Layer 4 of a small transformer language model trained on English Wikipedia (9 layers, counted from 0, width 128).
A neuron's activation on a vector x is SiLU(gate . x) times (in . x), where the dot is the dot product.

Input weights of the MLP neurons that the questions are about. A number n stands for n times 0.0035.
n19 gate: -37 22 7 -1 -23 47 -14 -57 -4 51 5 -9 -2 25 -4 -18 -10 4 56 13 -11 -31 -26 2 0 -15 22 -28 -6 1 -2 49 21 35 10 22 46 7 3 8 31 -20 -6 11 -50 -26 3 -92 -15 -36 -30 -20 44 -29 -1 3 2 -8 65 -58 20 43 -48 28 44 11 -32 -11 -7 -9 -71 4 7 -24 8 -16 -14 -22 25 -32 14 -39 54 -10 10 9 -18 20 -18 5 18 -17 -3 56 -9 -50 -22 -50 -14 15 68 -6 11 15 19 21 6 5 60 -5 18 -28 34 -12 9 15 30 -7 -5 -19 -21 4 -32 13 -16 2 -15 2
n87 gate: -12 -37 -14 40 -6 -9 -26 29 7 -39 -77 -5 15 -23 0 -14 2 -3 19 -18 -4 -19 -34 35 6 -12 -8 16 26 -3 6 -30 -11 -47 -39 -36 39 -12 -7 1 -24 6 11 -22 -9 -1 70 -20 49 54 -8 9 7 46 14 -3 27 7 -5 -29 27 17 21 -7 -18 31 -5 27 35 12 -16 -18 -1 14 2 -21 30 -9 -66 14 -63 -20 -21 -17 47 -14 -29 10 37 22 37 16 39 -39 5 7 -48 -21 -5 -35 16 39 -31 27 -16 18 19 38 32 7 20 42 -13 -12 33 -14 -53 -48 -2 11 -5 95 3 28 22 -5 16 -1
n129 gate: -35 -4 44 15 -48 -27 -13 -12 0 1 -11 -1 22 13 -35 -9 17 13 -5 -3 9 -25 -7 22 -13 1 1 -48 -41 -7 -22 18 8 18 31 23 -28 21 16 28 23 -16 7 -13 9 -36 -49 9 -5 8 -3 -16 -6 -6 -5 23 80 17 19 -34 -5 -8 26 40 25 -31 6 42 -2 12 -15 14 18 33 34 42 -51 11 16 -32 9 -35 52 -27 -53 -15 -7 42 22 -11 -2 42 19 41 -7 -61 6 21 37 23 62 3 16 -12 -18 -33 1 21 7 7 2 9 -21 14 0 -59 -30 37 -46 -53 27 -32 -41 31 35 -34 -9 -4
n190 gate: 19 18 25 11 -12 21 39 11 9 26 -42 60 -38 -17 -51 -61 1 -26 23 3 23 -3 -29 -18 -9 -5 -16 -20 61 42 -21 70 -10 39 -32 26 -8 20 3 7 10 37 19 10 -59 -10 15 -70 45 -29 -1 -23 8 48 14 40 -9 -28 25 32 -33 -71 -7 31 2 -5 -22 68 -3 8 -21 2 -51 13 6 19 47 30 8 18 -35 -43 24 -18 8 11 4 -6 29 -4 16 -10 33 -22 -3 -12 -3 22 -24 -42 16 13 -31 -46 -55 -7 -36 21 40 -1 -19 -9 11 -9 -5 29 -23 15 39 16 12 10 -19 -64 -22 -13 24 28
n198 gate: 13 18 -1 9 18 -69 4 -39 -36 12 5 0 -20 -38 44 -2 -30 9 1 -10 68 -52 -2 -80 24 37 40 50 14 -33 5 -18 23 16 -36 27 -1 -14 -5 35 42 11 31 -10 38 -48 -3 -5 9 12 77 16 -35 -4 20 46 -22 -21 23 6 -25 3 -57 -11 -2 43 20 -35 34 19 8 -15 -27 -17 14 -26 -27 4 -13 -4 -28 29 20 41 25 -21 -12 -37 65 -9 -92 10 11 10 40 -18 5 6 -12 -1 -4 31 12 -42 -18 -30 24 -32 -12 -36 15 -40 6 -17 24 -3 -25 61 -20 -11 -16 -6 22 36 -29 5 -5 -22
n19 in: 17 6 26 -1 -41 7 25 22 -6 -8 -39 51 13 37 4 3 -17 10 13 33 31 24 -52 -55 -60 -51 6 -9 34 -6 4 37 19 -7 31 -42 -10 -1 14 20 10 -13 49 13 -27 33 2 -6 -31 50 -38 -61 -20 -33 3 -24 -16 -22 21 -10 -3 30 -37 -30 31 -2 -35 -52 56 13 -14 -29 -19 -41 -39 -42 -9 2 18 2 7 31 32 -6 2 1 -23 14 -8 -9 3 -8 33 -15 -22 -57 6 -5 -29 16 9 7 2 2 -26 6 38 28 32 27 -32 6 11 -2 11 14 -6 10 23 42 19 26 41 2 17 -9 0 18
n87 in: 8 -19 -11 -42 -2 37 6 7 -11 16 11 64 -9 -1 19 15 0 -56 26 -28 2 -20 -36 -17 -4 52 -24 10 -21 -42 25 18 -7 6 18 10 -37 2 -38 45 -30 3 -33 3 27 31 2 -7 34 -39 -25 64 -27 24 -11 -44 -28 -24 -42 43 35 -40 -18 1 25 -28 -16 -29 -1 4 -20 16 49 39 -30 7 35 25 29 3 -13 50 -76 -20 12 17 9 -31 37 17 -45 -12 23 -15 24 3 -5 0 13 12 39 -34 -16 -12 13 46 -3 9 -44 10 -3 -7 57 9 34 -24 25 -22 4 30 27 -17 -35 3 -11 12 -27 -2
n129 in: 12 22 24 13 8 -32 -19 7 -46 -39 7 -25 48 -14 -2 8 64 -36 -7 -31 14 -38 -38 0 3 27 13 -20 -4 -18 39 -18 6 4 -15 -2 50 -3 -34 8 -14 -15 0 -7 -20 2 -39 -3 5 2 38 -20 24 -2 -24 -11 -10 3 7 -56 -28 30 1 -25 25 32 -29 -21 -8 -38 -2 -28 -2 16 40 -53 -28 -6 -40 31 48 -9 64 -19 2 38 9 -2 -60 46 -35 28 -21 27 44 -5 -5 90 24 33 23 16 17 -16 -25 22 -16 10 20 -13 10 8 29 -10 -9 27 36 -17 2 6 15 -48 7 -17 -30 27 -17 6
n190 in: 33 5 -8 -71 34 43 16 4 -29 -13 18 -28 -22 65 -31 -10 24 2 6 14 -26 -29 -11 26 -13 6 -28 32 10 42 9 -39 6 30 4 3 7 -16 -26 -24 14 39 11 -2 -10 3 -3 34 10 -21 14 20 -37 -22 33 17 48 -18 70 33 11 9 7 10 33 2 -17 54 -10 -2 -13 23 -21 -3 -10 13 0 1 -22 -27 12 35 -60 -17 -22 -12 2 26 -15 -32 41 19 13 33 91 36 -7 18 44 24 28 -10 16 -26 0 -18 -29 -21 13 -5 24 -38 -49 -51 -18 7 27 5 -9 -8 -28 -49 -35 -24 -69 -15 -23 -16
n198 in: -29 -1 8 -51 -6 21 -15 0 56 -42 -8 8 -20 27 -6 -51 5 29 29 20 -29 -17 -48 7 42 2 -26 13 -14 -29 25 9 -60 11 -32 -20 -11 -14 3 -17 -14 -13 31 -4 -11 24 41 -20 8 3 1 -9 44 18 -4 57 -8 55 -23 -14 -10 -32 2 -29 21 34 -33 6 -2 -13 -14 26 22 36 -27 -14 41 35 -22 47 27 -42 -30 1 42 19 -48 26 -10 10 5 0 28 49 29 -2 25 24 27 25 -10 -33 10 15 22 -31 -5 28 -5 -23 -23 36 -38 1 -52 -12 6 -52 2 -38 2 16 7 -60 -9 -15 -7 -5

Each question shows a token from some text and the vector x that enters the MLP there. A number n stands for n times 0.099.

"m": 19 -5 -2 -2 8 26 -9 -12 -5 8 17 -3 -6 -8 6 -9 2 22 5 -27 6 -9 -8 0 -9 11 -2 2 5 7 -14 -4 6 -4 -6 8 -7 -2 6 0 -11 2 -2 19 -9 -18 3 -13 -6 -1 -6 6 0 7 10 -9 12 1 0 13 6 3 -8 11 6 11 -18 0 -4 -7 -2 13 -3 13 -26 -4 -1 -6 -19 1 12 8 8 -3 3 5 8 -12 3 20 -9 -10 1 0 11 -27 -12 16 8 -6 -9 18 4 9 2 -8 -15 23 -4 -11 -5 3 -9 -3 -1 3 -2 6 -8 2 14 -3 11 13 -15 1 -5 -7
The most active neuron and its activation: n190, at about 0.74

"en": -13 13 -13 6 8 -1 7 -8 0 -12 1 -1 -4 10 18 9 -4 -7 8 10 -9 -1 -2 7 -9 1 1 -3 2 0 17 -14 -3 0 10 -6 4 -2 -11 -19 11 -5 -3 43 -5 -5 1 14 4 13 -9 -3 -23 13 -9 -6 -5 10 -20 -3 10 15 9 11 -3 13 -3 5 -2 1 -3 -11 13 0 5 -13 20 2 -6 -8 -10 3 -12 6 -11 11 0 -5 -6 -20 -10 -26 1 7 5 4 -7 3 -2 10 2 -5 -9 -1 -2 8 -1 4 6 -16 11 14 10 4 13 6 7 -2 1 -20 -18 -7 11 0 12 2 -8 -14
The most active neuron and its activation: n87, at about 0.38

"a": 0 18 -20 14 -3 -6 -8 7 5 -1 6 -3 -11 -6 10 -13 -6 2 2 13 10 -12 -7 9 3 5 -12 9 7 -7 -8 10 5 -11 -4 -6 3 -18 -19 7 8 10 -12 46 8 -17 1 -10 2 -9 1 5 -18 -2 -12 1 6 -14 17 9 14 2 -6 7 11 -2 -10 -11 12 13 -6 1 4 -4 -6 -6 16 5 3 -6 -2 8 0 3 12 -3 -5 7 -10 -12 -8 -9 17 14 -3 0 -7 15 -13 -11 -12 5 -12 3 23 -11 -4 -4 -5 -9 14 5 -4 14 1 14 -6 -6 -9 -1 -4 -5 -2 4 -3 16 -2 -4
The neuron with the highest activation: n129

"1": -7 7 -8 1 0 -1 -4 8 -11 0 9 10 -21 7 -3 -8 -10 -11 0 -3 14 -2 -4 -5 8 1 -5 9 17 9 -6 10 0 -3 15 4 -4 -3 3 -6 8 3 -18 60 -1 4 -7 -2 -6 -4 -5 0 14 -4 4 -2 -11 16 -20 -13 7 8 -21 6 11 1 9 14 -10 -9 -1 -9 -2 -13 1 8 9 3 -6 6 -2 7 -15 6 7 -3 10 8 -6 -2 -18 -12 -5 -8 7 6 -12 3 -2 -7 -2 10 -4 -6 -6 -5 -2 -2 -7 13 4 -14 5 -1 12 1 9 -3 -1 -21 10 2 3 0 1 6 -17 18
The most active neuron and its activation: n129, at about 0.11

"on": -3 -7 11 4 3 4 -3 9 -2 -4 3 -8 -19 8 0 -7 -5 -5 12 -9 -22 -6 -27 5 -14 8 13 -3 -3 6 -21 -12 10 -9 11 12 9 15 -15 -6 -4 -3 -10 27 5 5 -8 8 4 5 -4 -3 -11 -4 -2 -3 15 9 -4 -1 4 -11 8 -7 -13 -1 0 14 -2 -18 2 -1 15 22 6 1 20 15 0 6 14 1 -2 18 -12 11 3 16 5 -10 -3 -16 7 14 -7 10 -1 4 -9 4 -15 4 7 -2 4 -4 2 4 -3 18 5 -25 5 4 3 3 -2 -5 -19 -8 -11 -21 2 3 -10 -11 6 -2
The neuron with the highest activation: n19

" w": 7 4 -6 -8 -16 -6 -6 4 -3 0 -3 4 11 12 -17 1 -11 -7 -1 -10 -2 16 7 -2 -8 7 3 -4 -11 -8 -8 -9 13 -7 0 0 -7 1 -1 9 4 -7 -15 66 -29 -8 12 -9 -2 -5 2 7 -6 12 -7 1 6 5 -2 9 3 -14 1 -9 1 5 -17 12 10 7 1 -10 13 15 -4 -15 12 -2 7 -17 -2 12 -6 -9 6 3 2 3 -4 15 1 -18 -6 -3 5 1 15 0 -3 4 -12 1 11 -1 5 7 8 -6 4 0 6 -9 -4 -6 1 -16 2 -6 4 -2 -2 9 -2 4 5 4 -1 3
The most active neuron and its activation: n129, at about 0.18

" of": 2 8 -6 14 5 1 -7 0 7 -5 -7 -5 5 4 -8 -10 12 -1 -5 -15 -8 -12 3 5 3 -2 -5 16 -7 -16 -15 -5 17 -5 -16 -2 -5 -4 -8 -4 -5 6 -7 53 2 -6 -9 -10 -2 -4 12 11 2 -11 5 -4 -8 39 -15 8 3 -6 -5 5 2 -5 -15 -1 4 -3 3 1 4 31 3 11 -12 12 5 -2 -8 -6 1 1 -5 -7 -2 -3 9 7 1 -10 -1 -4 8 10 7 -11 -3 1 -5 12 -11 6 12 -6 9 -22 -7 14 9 0 -5 14 -3 -7 -5 1 10 5 -6 -1 -2 -9 11 1 -6 -5
Which two neurons fire most, strongest first? n19, n190

"f": 4 14 -12 -6 9 -9 -8 -7 7 -18 0 8 -16 2 31 10 -19 -4 6 -7 -12 -6 -13 10 -4 4 13 3 -7 -22 -12 -16 -9 0 10 1 3 -3 -8 -2 7 10 -24 20 -6 -7 -1 3 2 2 -7 10 -6 9 5 -3 -3 -1 -4 17 17 9 -1 15 -4 2 12 -3 -9 -1 -6 -4 10 -11 -12 -3 -1 0 4 2 -15 18 -14 -7 7 3 -6 9 -9 4 -15 -14 -8 20 16 -4 -5 -25 2 -4 -7 13 9 2 3 5 16 -17 13 13 -1 2 4 10 11 -1 -1 -18 6 -6 -3 -1 8 -2 6 14 0 13
The most active neuron and its activation: n87, at about 1.2

"s": 10 -8 0 10 20 -7 -17 0 0 -10 -13 2 -1 1 -9 10 -6 0 5 -13 -5 9 -6 -6 1 4 9 -3 8 6 -8 -7 0 -11 -4 4 4 -7 -13 6 7 -8 11 69 2 -3 -9 -7 12 2 1 -6 -1 0 -6 -4 -6 28 -23 0 3 9 9 9 11 -10 -17 -4 5 -2 5 4 -7 16 -7 -5 5 -2 0 1 -2 4 -5 -12 -6 6 -13 -2 4 11 3 -11 -1 -2 1 6 4 -1 -5 0 1 1 3 10 13 1 1 -21 -8 -1 2 0 -7 5 6 1 -6 3 -6 -4 5 6 -4 15 -2 -7 -2 -18
The neuron with the highest activation: n87

"n": -15 -5 -19 -12 -5 -2 -9 -5 6 12 -10 -12 4 6 -3 15 3 -14 3 0 -2 1 -5 -9 -10 18 18 18 1 4 -14 -16 8 2 10 -17 -10 -10 8 5 13 12 -8 33 -1 11 -17 -15 -1 11 3 1 19 -8 -5 -3 9 -4 -3 1 -11 -8 6 -8 -3 -5 -14 1 6 -7 2 6 14 13 -23 20 -5 6 -5 1 -10 -4 -5 -6 7 19 2 4 9 -6 7 1 19 -7 5 -12 2 -1 -5 2 12 -6 4 11 -8 0 5 3 7 10 -21 21 -13 -17 -6 -11 -6 18 5 4 0 0 3 -9 2 -4 6 -4
Which two neurons fire most, strongest first? n87, n190

"ur": -6 -9 -1 -4 -5 -11 -20 -2 1 5 7 -3 -1 8 -13 -4 -2 -11 -2 -6 -10 10 4 -5 -1 11 8 20 -6 8 11 3 -16 1 -2 15 -2 -2 -4 9 27 10 5 35 5 20 -20 6 6 -5 -22 6 5 11 -16 2 15 12 9 22 -6 -10 0 -3 -6 15 -2 -3 -1 -20 5 0 6 4 -17 14 6 10 -1 -1 -2 1 -9 -7 -6 -8 -11 -17 -2 19 3 9 -11 -8 19 -2 -2 -2 -11 13 3 -9 5 -1 -1 6 0 7 -10 12 -12 15 1 0 -10 -13 6 -8 -10 3 -12 5 7 -4 -4 -4 -18 -12
The neuron with the highest activation: n19